Layer 5 of a small transformer language model trained on English Wikipedia (10 layers, counted from 0, width 128).
Take only the direct path to the model's output, skipping the later layers: a vector added to the residual stream pushes a token's score in proportion to its dot product with that token's output vector.

Output vectors of the tokens that the questions are about. A number n stands for n times 0.0026.
" north": 187 -40 -128 -6 -51 92 11 206 127 88 -43 -158 80 -6 -126 147 42 -93 -99 -13 -157 158 42 246 11 1 -43 -33 179 -231 -14 -35 -22 -197 31 243 228 135 -102 -117 78 98 -157 296 -32 -32 83 -75 99 34 91 36 118 -66 78 -174 -191 -175 -41 5 -75 -29 60 187 85 129 -205 -260 -206 136 -116 115 18 -99 -35 -18 -114 -118 -43 -246 -98 68 146 2 143 -195 -70 27 126 -28 202 -158 -40 -213 -94 131 -54 234 -52 37 181 -132 -60 119 148 66 -187 207 19 -234 48 149 35 -197 -95 98 55 57 -2 -155 32 -200 66 -17 49 151 -201 104
"script": 69 -149 -313 300 36 76 -277 291 106 -28 81 -46 -93 -134 -32 201 154 141 -141 109 -168 -111 -42 -25 -158 -49 175 184 215 -270 -159 -165 -65 49 123 -71 -81 147 18 186 75 -62 -67 -13 50 58 191 -8 -87 312 90 14 112 241 30 -309 144 -424 -169 36 56 -86 5 -42 57 -90 3 5 -397 211 -275 129 110 153 194 -197 -22 -141 -68 -219 48 152 -128 -80 -208 -412 -162 236 77 6 23 5 18 135 18 -98 198 -106 -287 22 -88 211 68 355 105 74 67 -4 -84 -186 211 -30 -132 -102 128 221 9 153 196 -11 -146 173 -47 236 -162 -80 -175 -101
"ie": -103 -113 80 -39 130 287 52 -241 -199 -112 -51 -33 -101 -170 50 15 121 86 -35 44 30 60 240 -233 101 -151 154 308 127 39 104 32 -107 117 -129 2 -27 55 -222 278 126 165 69 166 -73 -195 197 -41 235 9 160 -15 -10 -42 -29 114 28 66 90 38 38 97 -29 -117 85 -176 31 -119 -22 -98 -124 -144 55 59 161 -23 -105 -61 97 -54 42 181 169 -269 164 -400 65 -171 -1 5 27 146 85 217 85 -31 -46 -1 -213 -112 -37 204 67 -34 111 -144 -51 -138 -260 -176 -199 -63 -92 -61 -53 49 97 90 9 81 -107 -185 -277 77 -25 -7 120 6
" company": 142 8 -143 119 -273 53 -6 -176 149 -3 138 -202 -162 -182 1 46 20 124 46 -66 -67 27 -168 -228 148 52 -15 -9 138 -32 81 11 -141 -88 -127 28 176 205 -213 273 -49 337 84 -8 -86 4 35 36 -62 -116 130 71 175 126 -67 -7 65 -35 51 210 -79 -214 -19 -212 -7 99 13 22 -289 -57 -321 -117 -37 8 -67 -121 -103 22 -102 -37 -45 41 143 -162 139 -174 -3 162 142 1 -26 51 -65 55 270 -133 1 -45 -81 -38 113 25 143 101 115 -26 -73 11 123 27 8 -17 -43 -82 -128 159 270 78 208 -133 1 -237 -254 175 241 94 -89 -3
"°": 92 57 22 101 -78 -24 212 174 84 19 -81 -148 -328 27 255 258 334 136 -151 -245 17 6 284 222 -203 75 -74 50 16 52 96 25 65 -109 -14 65 270 221 -109 -130 115 123 -471 184 -115 -36 17 14 -45 -15 -50 -38 188 210 101 -376 -86 -57 -81 39 3 -43 -64 -34 131 -44 -29 -12 -138 -63 -314 -248 -12 -165 -86 16 45 -53 65 -64 -81 -83 -135 -67 39 -278 142 27 114 -112 90 6 46 234 -17 193 -11 153 -264 181 -50 172 -115 -91 37 155 18 -118 -55 -26 -41 -119 -186 15 114 -33 186 -67 -55 18 -37 147 -38 -104 38 135 -184 54
" British": -9 55 -51 131 -188 -15 139 -134 148 4 81 -176 21 -115 52 116 211 152 -6 41 -86 91 -41 130 -25 34 -46 40 183 -136 -21 -233 -174 -233 6 172 91 -160 41 53 109 23 175 49 -38 -27 -69 -102 61 170 117 61 71 166 -22 -49 -40 9 -263 134 35 -99 -95 -127 76 -161 -25 -41 27 47 -36 -46 -55 -22 -91 -58 -59 119 -102 -144 -23 10 -6 -39 -21 -108 -28 -16 137 145 -42 -38 129 -12 166 -52 -97 129 -26 -58 -87 -28 102 3 77 -18 -35 55 -135 -113 44 5 -46 -37 -40 246 -44 111 177 6 -23 16 4 33 -42 -31 -148 -28
"tro": 188 -24 -125 -145 -47 69 -281 339 9 81 195 -68 -95 125 245 27 25 203 196 13 -304 89 -32 -73 -17 34 -12 -65 -37 -332 18 16 -105 -153 -63 9 125 64 5 -14 120 -85 80 211 -152 9 35 -76 -180 162 157 73 32 -44 12 346 280 68 -116 129 -95 116 -115 77 -200 -67 -131 -58 -179 -64 -168 -79 82 -180 -45 -252 -140 -34 143 15 96 106 70 -79 108 -285 20 302 32 -182 -133 58 157 1 95 63 18 105 -218 179 221 9 95 -82 -57 38 -22 -103 -147 -294 -6 17 -190 -17 116 -180 27 255 339 91 -22 -185 -76 42 -106 -105 68 -13
"fa": 60 -49 -60 110 114 103 -21 12 42 64 -272 26 70 -93 86 101 16 -172 -167 184 -151 103 -24 -104 5 -66 187 210 252 79 -80 46 -45 -46 205 -2 -117 203 12 -160 -55 228 -7 -96 93 -279 -10 -83 88 47 136 116 -86 16 122 51 -14 170 -141 89 -116 8 217 -157 -85 -130 -139 88 -63 -73 -221 -394 -42 114 -78 -205 -228 8 -73 -114 5 -54 -94 34 -69 -183 -56 66 42 39 17 124 47 -81 140 1 313 131 -241 173 -42 99 -175 203 158 -133 -19 141 -2 -11 93 -40 -105 54 27 186 59 292 -46 -165 -258 187 -252 159 -94 156 -140 -49
"bert": 137 2 -187 280 74 -115 304 -175 189 118 -94 -53 -39 -75 -220 55 -116 195 -44 -146 186 -169 38 -148 240 -96 -1 -141 138 -391 48 -118 -128 -240 414 -165 -231 -101 -72 117 215 -39 -136 120 41 -36 -187 -31 348 68 131 195 201 -207 45 -113 67 -13 -197 53 -35 -80 10 -260 13 -140 143 -47 -12 -147 -49 -134 -269 154 30 -186 -66 18 -85 -62 137 -65 65 -158 71 -337 -109 -84 55 172 -37 176 284 -133 32 -58 68 161 -336 150 47 18 18 -30 130 84 -94 50 108 39 -108 125 69 -122 -191 69 49 180 58 253 90 96 130 242 55 41 -160 110
"style": -66 -105 -394 244 -51 -126 119 115 273 152 173 -187 4 -89 -20 -53 -144 248 91 125 -140 15 0 -87 0 0 88 197 73 -156 353 -446 -117 54 185 32 -88 119 -15 73 156 43 -144 -58 226 -3 -115 -58 -41 -253 -54 70 -24 -86 -88 -109 143 -93 11 207 -71 -358 71 210 -23 108 -189 41 -110 120 -442 62 -203 -148 203 -55 -14 -10 -125 80 -106 127 -24 -230 -8 -197 97 13 62 -96 202 -174 178 -81 153 -213 29 155 -312 -30 146 -86 118 158 208 -53 77 141 -306 -37 -8 209 -217 50 152 43 222 230 -77 -53 43 203 72 101 -145 -172 -22 135
"t": -62 25 -74 14 53 -202 -165 230 -108 -32 207 -11 -175 5 -86 -74 85 37 227 166 132 -150 118 -150 -109 -7 123 41 -173 245 -81 89 46 -244 -112 -49 -148 -74 -34 -15 -187 -186 163 13 -255 239 82 -39 50 217 -79 -56 68 -103 67 104 26 -24 -157 188 76 49 14 -115 -28 185 104 7 -39 136 122 -198 -32 268 -7 -140 146 -97 88 2 26 -153 182 -50 -118 -22 208 234 -44 -84 75 -24 -132 134 19 -157 -138 -349 -124 121 -60 -7 -208 100 180 -94 -194 87 110 77 -139 118 -49 149 75 127 -14 98 -28 21 160 -31 140 -101 -20 -63 -104 -117
"ant": 23 -178 141 184 -58 -152 92 -185 53 -46 70 -140 -115 -90 192 -174 -171 45 50 -37 -151 -69 -4 147 54 133 157 -30 164 195 112 -17 212 3 147 120 -345 115 215 213 103 -57 -75 -128 110 -103 -45 -123 130 252 88 17 -31 -66 151 -92 -16 171 -118 102 81 77 -53 -85 251 86 -40 18 -204 336 -64 -182 138 -181 -93 -321 41 -28 -131 99 -23 -30 -130 -207 64 -394 -102 82 -6 -97 -77 -32 -55 -121 186 73 -196 214 -231 -77 3 -15 78 -74 97 -189 -25 246 -80 27 100 105 212 -2 -200 -44 -120 -56 -66 72 115 109 81 -235 31 -9 -35 146
"a": 331 141 -43 -113 148 203 -91 -73 -102 -23 111 158 -1 21 -195 -96 31 -102 -57 7 -12 112 66 -8 76 -117 221 -168 -150 111 -172 25 -268 64 -73 231 -1 116 43 -189 -128 208 108 85 -159 20 -190 163 228 53 115 -66 -70 -85 -63 111 218 -47 3 82 -20 57 63 -230 -108 -121 4 125 -159 144 -66 -208 135 166 254 -10 21 -313 122 101 -142 -76 210 -32 148 -13 -23 -19 -18 -82 15 -227 -41 80 63 77 128 194 -134 44 -78 113 -14 -52 13 -141 -216 -54 -56 -72 86 -149 72 124 -186 199 -191 114 -226 3 -235 175 108 109 -95 -136 96 -171
"as": 73 62 -157 94 -5 -55 130 57 -27 -164 47 91 -14 -68 -31 -48 16 32 -177 -32 -32 -76 22 30 -65 -107 55 -160 2 23 -33 67 -109 -255 -76 95 -175 158 -63 4 -142 171 134 243 142 -6 -429 52 311 309 37 -260 -190 -129 209 142 137 -121 -117 131 -70 77 113 -167 -141 26 -77 -44 -128 45 -77 -47 150 45 69 -42 -193 -151 102 104 -22 62 87 115 57 -103 102 145 21 160 117 -152 88 -127 106 120 232 274 -181 15 40 125 52 -232 35 -147 87 97 -352 -59 83 -105 40 149 -156 -27 -267 -33 61 89 -151 126 146 -177 70 117 -38 -33
"light": 174 -252 -56 115 -125 50 49 141 104 52 89 -216 9 -62 81 240 145 -61 -284 10 -67 209 146 -65 161 -102 6 388 -6 105 173 58 -57 -144 40 207 -6 154 119 -87 233 -91 187 56 43 84 166 -113 -173 32 17 -172 -13 229 29 -296 86 -61 -196 119 -296 19 24 -117 60 124 -194 -124 -122 -217 -111 46 -53 -222 34 -106 -81 -46 35 -58 -247 170 178 -214 -121 -307 -145 145 6 -6 -26 -146 67 -111 -23 71 105 -83 -276 -98 -58 76 20 261 115 -16 123 6 -167 60 109 -39 -236 6 -231 24 199 265 85 196 -198 -44 -86 190 64 106 -21 52
"%": -66 126 -66 213 -4 3 -3 -179 71 222 24 -307 -82 -169 -50 100 -8 131 -141 -8 169 251 -89 -71 -287 129 22 25 6 38 238 32 61 58 -98 -166 -132 -39 24 20 81 12 -210 209 -114 -127 -44 -22 -48 30 -7 -360 248 124 184 -311 -69 -34 35 87 -71 -79 -195 44 34 -116 -109 -134 89 71 6 -270 82 -11 -229 -72 129 -137 -120 -109 -38 -81 -87 -229 -13 -125 19 -65 112 100 133 -139 283 67 -79 16 296 68 -233 153 86 8 79 19 7 91 84 -18 125 72 -79 73 356 -247 159 -10 1 181 120 -158 25 89 -14 86 93 172 -247 224
"q": 21 29 149 247 -116 131 376 99 90 34 56 -317 33 -64 48 127 175 0 96 -77 208 67 -287 83 112 6 219 -122 170 -193 54 1 -43 -114 -49 6 -1 164 -72 -26 -23 -131 -105 71 48 -239 -170 -111 174 193 63 -178 -127 -80 26 -230 -66 -13 -21 147 138 -24 -51 -153 13 317 -94 153 79 97 -45 -29 -109 80 30 -55 -83 -179 70 10 51 -112 117 91 -153 -264 135 -90 25 -69 -121 71 -59 -20 -15 -96 129 -41 -264 19 117 43 -139 -6 -27 -50 74 26 47 -90 231 -1 -164 -132 -46 103 -125 -52 14 -98 87 -25 -45 -5 -19 95 63 79
"ster": 159 15 -212 97 -142 -192 23 108 100 186 68 -374 -1 -16 195 -112 11 57 -164 11 197 60 148 186 -153 -116 -85 -142 287 -165 212 187 18 -242 -59 -113 -207 -168 154 -242 17 -106 168 151 -184 115 -45 -1 62 -130 211 201 140 145 -163 -195 224 -100 -271 52 -116 -60 -229 -102 237 205 -208 -155 67 -174 94 104 192 -58 125 -156 49 -37 -127 -53 -26 -85 126 -116 -173 -290 -45 295 21 159 18 -176 2 -21 149 -176 7 232 -309 76 -78 228 114 -165 2 -52 237 -1 -283 206 -76 74 -72 -92 37 35 91 17 -40 74 222 156 112 -15 -46 37 94 51
"ator": 208 -154 102 210 63 64 -179 -93 -2 119 -54 -301 -269 97 -322 66 -37 -136 -191 -200 -71 -51 106 -10 -124 377 94 43 248 -59 194 -99 74 -133 -90 -25 75 -44 -41 87 142 0 -139 128 137 3 130 -50 103 272 54 -22 -32 6 53 68 -15 -284 207 63 -30 36 -115 -201 218 81 212 6 -216 -49 54 33 78 -114 118 -277 -254 -48 -250 242 31 -76 -17 -54 85 -450 116 96 65 41 -56 -278 265 -336 193 -36 143 123 -280 -159 14 149 172 151 53 -105 160 -42 155 40 14 162 159 -6 -230 -154 3 -167 124 50 -21 -68 -154 45 179 60 -112 62
"ri": 31 183 101 5 -67 158 76 -143 7 -140 225 -181 135 -39 -30 -36 -22 -10 -11 85 -74 -175 72 -76 55 27 163 3 2 16 -117 57 -141 60 -11 -17 -24 -18 -81 4 31 117 -8 -116 279 125 28 -225 208 -163 -326 51 194 139 -61 -101 295 127 81 181 -230 207 82 -119 1 -142 -95 -69 -24 61 223 -141 113 -155 0 -70 -3 71 30 142 339 -258 -118 -75 92 34 -119 45 -48 130 -181 159 -66 68 5 -54 -47 39 -194 68 -204 -68 50 -16 110 69 -74 -7 1 -132 -94 195 -263 169 -100 -92 68 128 -93 -106 -81 -99 138 -26 -23 -49 -132 124
"able": -185 -70 210 193 -158 -201 5 -88 -7 -158 422 -105 -140 38 -384 -8 5 -78 -159 161 36 145 9 114 -237 162 202 -42 85 35 32 6 -145 -147 193 399 -113 107 228 152 -63 99 91 -33 -11 -137 29 -189 129 218 203 -132 76 171 182 -37 -161 -49 145 149 123 126 -68 88 299 -172 -13 166 -94 -3 -224 -201 13 -172 122 -101 -92 11 -213 111 -3 74 -50 -67 -97 -449 -145 -164 6 -60 77 -216 -62 -158 -14 81 6 54 -213 -56 26 89 344 161 138 -137 229 99 147 -55 -187 -40 -11 -174 -74 24 179 80 -46 -115 -31 43 -60 -105 5 67 24 -59
"ty": -260 18 -59 -18 131 12 -132 -4 -168 -5 8 -160 -210 47 29 -127 -73 270 332 132 -15 161 197 -143 -156 29 -17 73 -6 52 295 146 41 -157 97 44 117 -28 247 185 -56 -48 281 451 -94 -65 -19 -120 -5 -202 67 -35 -92 -58 153 -303 -97 7 84 62 -95 53 -11 -49 -195 -26 77 48 -233 27 -123 -184 -130 288 15 -129 47 -140 75 18 264 -34 270 -236 0 -314 161 52 -22 -88 55 -126 -199 -181 9 -181 232 -50 -246 -29 -10 -37 175 138 190 -100 56 193 -122 -68 -4 134 -81 -5 27 -9 70 183 157 -9 -64 163 26 -66 -137 -93 -238 26
"–1": 94 -48 -24 -158 -103 114 11 -102 -36 76 114 71 11 -128 -135 0 24 -111 -162 -93 -39 53 80 183 -25 -45 -96 124 47 -15 87 -91 -23 74 174 58 -130 17 -134 -28 189 46 -224 178 -102 134 83 41 199 124 80 14 74 58 158 92 -14 22 -17 -23 -20 -186 -190 108 -205 -69 14 -100 33 129 55 -181 -58 -179 17 -155 -167 -40 40 -19 11 -92 -33 -227 -59 -60 165 -31 119 -182 88 208 29 11 -7 -163 108 -17 -174 -63 197 -165 173 -71 -33 151 108 8 -35 -63 -62 159 190 -171 148 109 -10 77 -46 24 30 -190 85 27 8 159 -10 -55
"ful": -50 98 177 300 -126 104 109 144 -164 263 209 -354 -12 -105 -87 -238 5 -189 -165 18 -60 211 116 71 25 159 103 205 310 -358 -31 16 109 122 144 91 -167 88 62 165 25 237 43 29 -139 100 -135 213 -87 29 -70 -125 -10 22 -206 195 -243 -19 -59 153 80 -124 108 251 -24 -254 -105 -53 -203 98 -349 -236 -97 -223 -42 -106 -57 10 -362 15 -63 94 167 45 -183 -280 13 -76 34 169 184 33 -175 132 115 118 24 94 -267 -65 -21 215 184 16 111 -64 293 51 41 -114 -11 -21 135 -229 -150 -82 29 162 77 69 68 148 -82 177 -147 111 -352 -329

Each question shows what one neuron of this layer's MLP adds at an activation of 1. A number n stands for n times 0.0014.

n568: 62 139 16 -49 -59 110 44 -57 47 109 -63 126 -136 -134 12 -36 -63 120 37 -71 5 51 -40 -74 -32 23 -81 46 -5 11 93 158 34 54 -7 15 128 86 72 32 -32 -16 -19 -102 75 -82 77 -5 -132 -70 -66 -14 34 57 165 -10 -82 -73 -49 16 17 -68 42 51 97 87 4 -8 92 27 -45 -16 -69 -32 70 -71 145 -20 15 87 -163 -208 56 50 5 -3 -49 -14 154 -122 -78 88 23 -58 141 2 7 76 -161 58 -119 116 -151 -78 -14 -31 -139 -58 64 60 -100 -30 97 -61 -40 -212 112 -52 7 -107 40 9 -65 23 -124 23 -125 50
Which three tokens does it push up most, strongest first? "°", "%", " company"

n45: -28 -25 82 79 83 -22 -23 75 -61 50 -103 106 -158 17 59 69 -46 -106 -93 110 118 -76 -86 -9 -46 78 270 84 -14 51 16 -167 87 92 98 -86 -203 -104 -11 -49 53 22 -73 -158 52 71 -83 -187 -36 -218 -46 11 -66 -87 83 63 80 -121 81 46 105 -23 111 -60 63 -54 48 3 106 102 -205 -64 -6 29 88 83 -218 -20 101 -55 -55 -67 35 186 -42 234 17 -53 26 16 -89 12 38 -71 -32 35 -37 93 -93 -19 83 23 -172 -25 -182 22 125 8 -109 46 -89 -38 -132 45 235 33 3 -6 -6 86 -157 27 -11 237 16 53 -3 6
Which of these tokens does it push up most? "fa"

n196: -107 16 -92 109 14 33 12 -54 -109 112 -169 43 34 119 23 59 -224 85 85 -142 -153 -55 92 36 54 -126 -108 52 85 5 25 -103 -29 -115 -3 -57 95 -36 74 123 -15 -13 48 19 29 -26 -74 262 -81 -125 -6 -40 156 -144 0 17 -36 49 13 33 -179 52 -117 -37 155 0 117 -84 -60 -10 109 -43 -135 83 -120 102 137 66 99 3 74 -101 26 45 -73 167 -61 36 -23 21 -262 124 211 202 -122 96 3 -74 43 99 -144 -37 -97 31 129 -28 38 11 138 -11 -39 -78 62 -201 -6 111 -116 -32 81 96 -64 -5 44 -11 109 50 -18 0
Which two tokens does it push up most, strongest first? "bert", "%"

n639: -41 -53 -195 -114 -35 -34 -3 8 -104 117 -47 64 190 17 25 -3 -73 -125 37 15 -78 -53 225 29 -70 58 85 127 -25 5 -75 -5 -40 -117 -126 0 -135 13 94 125 -49 -67 71 -135 25 -56 164 75 -67 58 34 36 -70 104 -211 -37 84 62 97 -112 86 -14 -65 -78 101 -61 72 -41 -56 -109 -11 -18 107 -25 143 3 17 67 -102 -148 -37 77 -140 -14 172 33 59 -41 -122 -10 -64 6 40 112 45 -8 -102 98 26 -27 -17 92 60 22 -172 186 -77 21 197 -13 172 29 -186 85 192 73 -94 106 -102 108 46 -97 -104 -13 -140 -26 74 -44
Which three tokens does it push up most, strongest first? "script", "ie", "tro"

n161: -49 163 -66 -30 39 -53 -82 346 43 43 123 -153 37 31 120 26 -100 33 127 -146 -23 -45 109 127 90 -222 66 -47 138 -159 15 103 79 -6 13 79 -61 -21 43 -53 -83 78 -73 -92 -68 84 78 186 42 87 100 -12 -13 77 -42 -107 -39 -25 -151 -116 -31 3 -260 -139 -6 22 26 -3 -56 23 93 20 70 193 -209 77 -56 -63 -63 190 57 80 -50 73 37 -81 -41 27 -43 116 -134 -13 48 143 6 35 -150 -62 -130 149 -16 -311 -156 -51 -225 -67 124 124 -94 15 -49 94 -16 -3 102 59 27 64 -41 174 -45 -135 36 6 92 -55 79 -120
Which three tokens does it push up most, strongest first? "ster", "tro", "t"

n173: -125 100 -12 6 77 166 -64 -69 38 -78 14 -10 66 53 -147 224 -16 -70 -16 143 116 55 -117 -30 -86 -39 -32 167 9 129 -55 -232 -119 62 -253 17 121 -70 66 -83 -39 163 -100 -67 -254 -32 63 -199 60 -104 -48 -59 -189 56 206 -6 89 -67 198 -222 -69 -6 -6 28 -73 -67 -35 114 136 55 -166 0 -62 -41 166 43 126 -275 -52 9 -116 -25 51 -34 56 -7 150 -59 73 -36 -41 183 82 55 -36 61 -160 -58 22 -73 115 -121 -130 49 65 134 -114 -103 87 -42 81 12 91 -65 68 127 64 0 -36 -38 43 15 18 187 178 -105 60 -76
Which of these tokens does it push down most? "ster"

n368: 41 93 -41 -45 69 112 143 178 -10 -54 -9 -123 -106 62 44 -173 -76 -15 160 -84 162 -45 -3 -162 -131 -103 155 82 -80 -40 -13 105 51 -36 26 -26 -65 50 10 89 -89 -126 -165 -2 -41 128 -5 -102 112 10 98 17 -21 -98 28 -101 10 -77 79 103 78 71 91 3 187 -24 -41 248 -35 129 16 -102 75 -21 24 -126 -10 -174 29 -114 221 5 0 36 -90 -59 29 -99 79 -7 13 24 -58 -10 19 53 -21 10 89 -141 -18 -55 -13 -112 -33 -21 -158 -2 26 -131 41 47 19 63 74 3 3 8 -125 127 114 5 28 -116 17 -103 -14 -65
Which of these tokens does it push up most? "t"

n481: -40 -52 173 -30 8 33 -9 3 -172 -51 -10 -162 83 86 -137 -110 67 -110 -35 -29 70 19 22 -30 -225 79 56 154 63 85 -44 -48 3 208 3 -8 39 -6 -34 -144 -80 -79 91 14 -79 -58 -20 -20 18 126 -67 13 -87 154 25 326 -143 64 42 119 -54 -134 97 155 -58 -12 16 112 69 -76 -118 -8 77 122 -75 -19 77 -81 3 -106 -144 -28 143 -8 -156 -72 6 -81 -137 8 0 -93 -6 6 38 -62 -151 113 -60 -17 -67 130 21 39 -45 -43 35 96 20 101 -144 180 -112 -24 84 6 -11 -65 -18 25 19 87 -130 -25 41 -90 -159 331
Which two tokens does it push up most, strongest first? "ful", "able"

n167: -38 3 -24 51 31 70 65 -42 142 81 -27 -38 -58 -122 -46 0 74 -11 84 -230 -33 -42 117 -6 -135 33 3 -24 -58 3 -113 -60 -99 55 -50 54 -18 -20 -113 80 -39 74 -130 -118 201 53 70 79 224 -56 62 0 -42 9 -120 -140 137 56 -108 68 -3 -95 -39 73 3 35 -106 -25 28 94 -91 -167 35 -171 198 -257 -164 -62 -93 -26 178 -136 -12 43 61 60 196 57 139 -8 109 71 -118 98 33 93 -9 110 -72 42 -15 -12 24 146 -170 -78 -57 54 167 -100 -182 -106 42 109 -60 155 -17 -234 78 19 156 -6 -73 -34 95 6 -50 131
Which of these tokens does it push up most? "°"

n534: -23 68 -27 -208 193 161 5 -69 -100 -102 -128 42 49 -31 214 -75 -95 -45 80 2 125 -43 -81 -132 73 86 5 71 -13 10 -15 31 8 -97 -111 -26 81 146 21 5 -19 31 -103 -55 -2 -178 52 26 -82 68 -126 12 0 -31 10 -21 -41 -106 -41 103 -44 16 107 -44 205 10 109 28 12 -105 105 27 49 -18 -39 -12 86 82 74 -23 -120 26 103 145 -18 -90 18 -69 -157 -10 8 -18 -170 5 13 27 -5 187 220 -23 -250 34 80 25 72 3 -72 -58 -8 -7 46 -7 -35 -109 129 143 63 51 -133 -31 -76 -17 -138 -35 90 65 6 -54
Which three tokens does it push up most, strongest first? "ie", "fa", "a"

n217: -30 159 -57 -94 -25 195 -34 -51 -37 14 -77 -6 -95 -20 -64 -10 -122 24 86 44 -3 -92 36 113 133 40 -37 63 -86 11 46 -126 -241 -85 199 49 20 -41 139 181 185 34 55 -78 67 -104 20 28 106 20 105 219 80 -242 25 -14 11 -43 -39 -203 157 57 -9 -28 -6 -93 -50 56 209 -21 -12 21 -39 -14 0 -82 81 -9 177 8 -57 44 91 -66 -53 -12 -11 -66 -16 -11 6 20 -81 -22 29 -83 106 43 -30 -135 113 -65 -55 -58 -58 -42 -6 143 138 -115 108 24 171 -177 -14 104 -68 -76 0 106 -139 -195 -8 -11 -40 178 21 -61
Which three tokens does it push up most, strongest first? "bert", "–1", "ie"

n677: 90 21 20 135 9 131 -77 -61 85 126 -163 -22 -3 279 -27 174 -15 226 -28 -132 17 76 -36 23 28 20 115 254 55 -99 44 -39 6 -36 -118 -103 19 171 42 -25 -101 20 -24 58 28 -153 -3 40 -170 -128 -22 126 71 100 -104 -164 -12 -93 22 126 12 31 125 -64 -49 160 65 -39 -41 -64 -233 -3 30 -154 -155 -82 -143 28 -318 -15 -59 -45 3 -173 39 30 136 30 25 95 -139 34 -73 -18 -109 -41 21 -12 -121 71 -204 -18 34 -98 -96 169 116 -99 -129 -26 -21 78 110 -60 146 123 119 -73 -153 -56 89 -70 56 71 99 25 16 70
Which of these tokens does it push up most? "°"

n458: -195 -25 16 165 91 -125 -62 3 -49 63 -17 150 159 -90 107 -22 32 -6 60 16 33 -62 136 -200 -53 -25 149 74 -92 -94 -34 83 -62 109 118 -24 -106 197 17 -23 3 -54 26 103 117 181 -73 -55 -141 -38 -71 19 103 -9 -37 -3 -179 50 -46 -107 38 -171 45 114 85 -170 98 -28 36 51 63 16 -287 -41 -49 59 -38 85 89 -65 -151 20 56 -77 11 253 3 -60 -71 -82 -94 65 -123 -36 -15 -62 -124 142 -34 -65 -26 -35 -12 26 149 49 87 60 103 25 -186 22 111 -54 71 -92 -107 6 -83 198 113 -39 -146 -153 56 49 -105 148
Which of these tokens does it push up most? "ful"

n378: 15 -87 118 -21 97 -21 -177 89 -23 55 131 100 -151 62 -34 -87 47 -69 3 32 53 12 -85 112 31 -21 -156 19 -201 47 45 61 108 58 57 103 3 205 25 -94 3 144 -224 21 20 -103 41 199 49 -43 -31 18 148 74 -88 -208 24 76 -163 -81 127 -3 -207 -62 -116 141 3 -86 101 -83 -58 -20 -166 19 38 -38 118 -107 57 -9 -48 18 -167 146 214 -20 -107 137 -123 -126 50 3 -215 248 -115 102 31 167 -66 -39 113 9 -147 52 -135 3 32 -52 -67 -83 34 -41 109 49 -97 -184 -72 -97 41 138 -139 216 -27 -51 -86 23 -69 183
Which of these tokens does it push up most? "°"

n489: 48 -32 76 -82 -70 83 -167 85 -123 63 23 132 5 187 -133 113 -81 40 13 -26 49 124 -60 -22 78 -83 63 23 -69 24 84 -96 -87 83 -130 47 24 147 115 -189 74 14 -61 126 -169 101 -26 10 -135 -28 29 -82 10 -36 -85 -81 -88 -37 -111 94 18 5 -108 21 -156 -16 -86 33 64 156 -58 0 135 31 -2 107 39 -78 -47 15 67 -165 -65 15 -53 20 5 45 -63 -48 -164 52 -37 131 211 76 -13 -180 99 35 -101 -41 -114 8 23 8 143 -146 -61 46 101 78 -40 60 -83 -11 7 -43 79 -84 -72 -46 -17 35 59 62 22 36
Which two tokens does it push up most, strongest first? "a", "tro"

n73: -32 -25 -49 -25 -151 78 107 114 -85 -37 -3 -29 -116 -61 -17 -5 86 132 -15 70 74 62 66 198 -88 -108 60 -36 -52 72 48 172 164 37 -41 88 -18 -45 81 -100 -75 26 -17 -8 45 -100 6 70 -15 -91 210 0 92 87 123 36 34 -134 35 -87 90 -21 -81 41 82 65 -120 37 -53 -107 -21 177 -35 6 -33 -187 -187 -225 113 -117 -253 110 -136 69 -109 -51 -112 -86 -156 52 136 -98 28 216 144 209 17 79 34 -102 -92 6 -84 -86 49 75 -87 -27 173 -114 -89 -39 -42 68 -74 -93 -68 148 -33 -3 -45 128 -70 3 -120 152 127 84
Which of these tokens does it push up most? "°"

n227: 11 -22 -11 105 -31 -39 73 -16 84 -62 3 -49 118 141 -95 84 -120 53 27 -48 -71 -28 0 -70 137 -35 41 -41 -17 -8 56 23 59 108 -38 -114 42 -92 23 -20 -74 95 108 -238 -124 -20 -26 61 18 -167 -29 3 -188 112 -62 3 -59 -56 117 109 -55 12 18 -122 -96 -23 159 6 -3 74 182 27 6 23 -133 123 98 105 41 11 -86 -114 -15 51 6 204 -53 17 218 -125 -123 -79 -103 -28 24 -86 -161 61 -129 260 -50 116 -80 14 23 120 -83 64 -80 154 -188 184 60 83 -11 -92 -109 -78 215 -103 -20 -217 131 -101 99 -24 95 -12
Which three tokens does it push up most, strongest first? "ri", "t", " company"

n658: -32 20 104 37 -11 -28 84 151 33 64 -13 -36 3 -208 207 19 -110 -6 45 -49 -55 -40 83 81 -127 69 153 -98 -131 84 85 29 -54 -64 12 -27 76 -139 88 -15 -85 -94 26 56 -108 -41 35 -62 40 179 113 33 -78 126 -95 113 43 24 35 -11 79 0 115 88 33 -145 5 165 -107 -62 -70 44 145 71 22 -99 -144 -191 -75 -31 0 -29 -128 69 220 -35 -51 -9 -195 11 15 104 -243 85 96 -138 -155 3 -172 -23 -80 89 24 11 116 178 -236 101 -197 89 46 -31 -45 -301 -46 -34 37 -6 -84 57 54 -78 -65 46 124 21 -37 32
Which of these tokens does it push down most? "%"

n679: -42 52 72 -81 -41 -75 -24 134 143 -3 -113 -88 -6 12 -161 -25 0 58 -3 -139 -65 -17 -3 19 173 108 49 6 27 126 -12 100 22 -201 -85 6 -119 -134 63 48 43 60 33 -107 -165 -154 115 141 -82 -156 -37 82 -83 -161 6 76 -50 64 17 20 -141 3 188 -69 88 76 -115 -29 124 69 22 -62 119 9 -45 20 -15 -49 221 -120 -90 24 -156 32 -157 108 24 68 -66 -45 164 -76 -90 104 -83 -200 -105 124 74 -23 201 54 108 235 12 155 -102 -8 -71 11 -18 -17 171 -50 23 -127 -175 -6 83 -49 61 114 64 35 118 -285 48 -141
Which of these tokens does it push up most? "t"

n751: -54 -74 -15 -22 44 40 -170 46 27 105 -33 32 -154 -99 -275 -78 -16 -15 139 -6 173 130 104 -82 -16 -46 -13 108 -115 61 0 -44 -79 -76 -157 -47 -50 78 -10 182 186 -181 -102 -28 50 -97 84 110 -7 -103 85 79 -52 -86 82 -170 -91 128 157 -112 71 -29 -30 132 0 -52 -120 -123 -123 198 -20 -72 134 150 109 185 161 196 13 -78 -56 -191 -147 44 -98 154 -147 -60 82 152 42 -7 -12 84 -43 -86 38 -22 60 -84 306 -142 33 -126 -174 195 165 45 149 28 29 6 -123 -114 19 -17 16 150 -56 35 22 -77 -168 -28 -49 40 -89 209
Which two tokens does it push up most, strongest first? "%", "–1"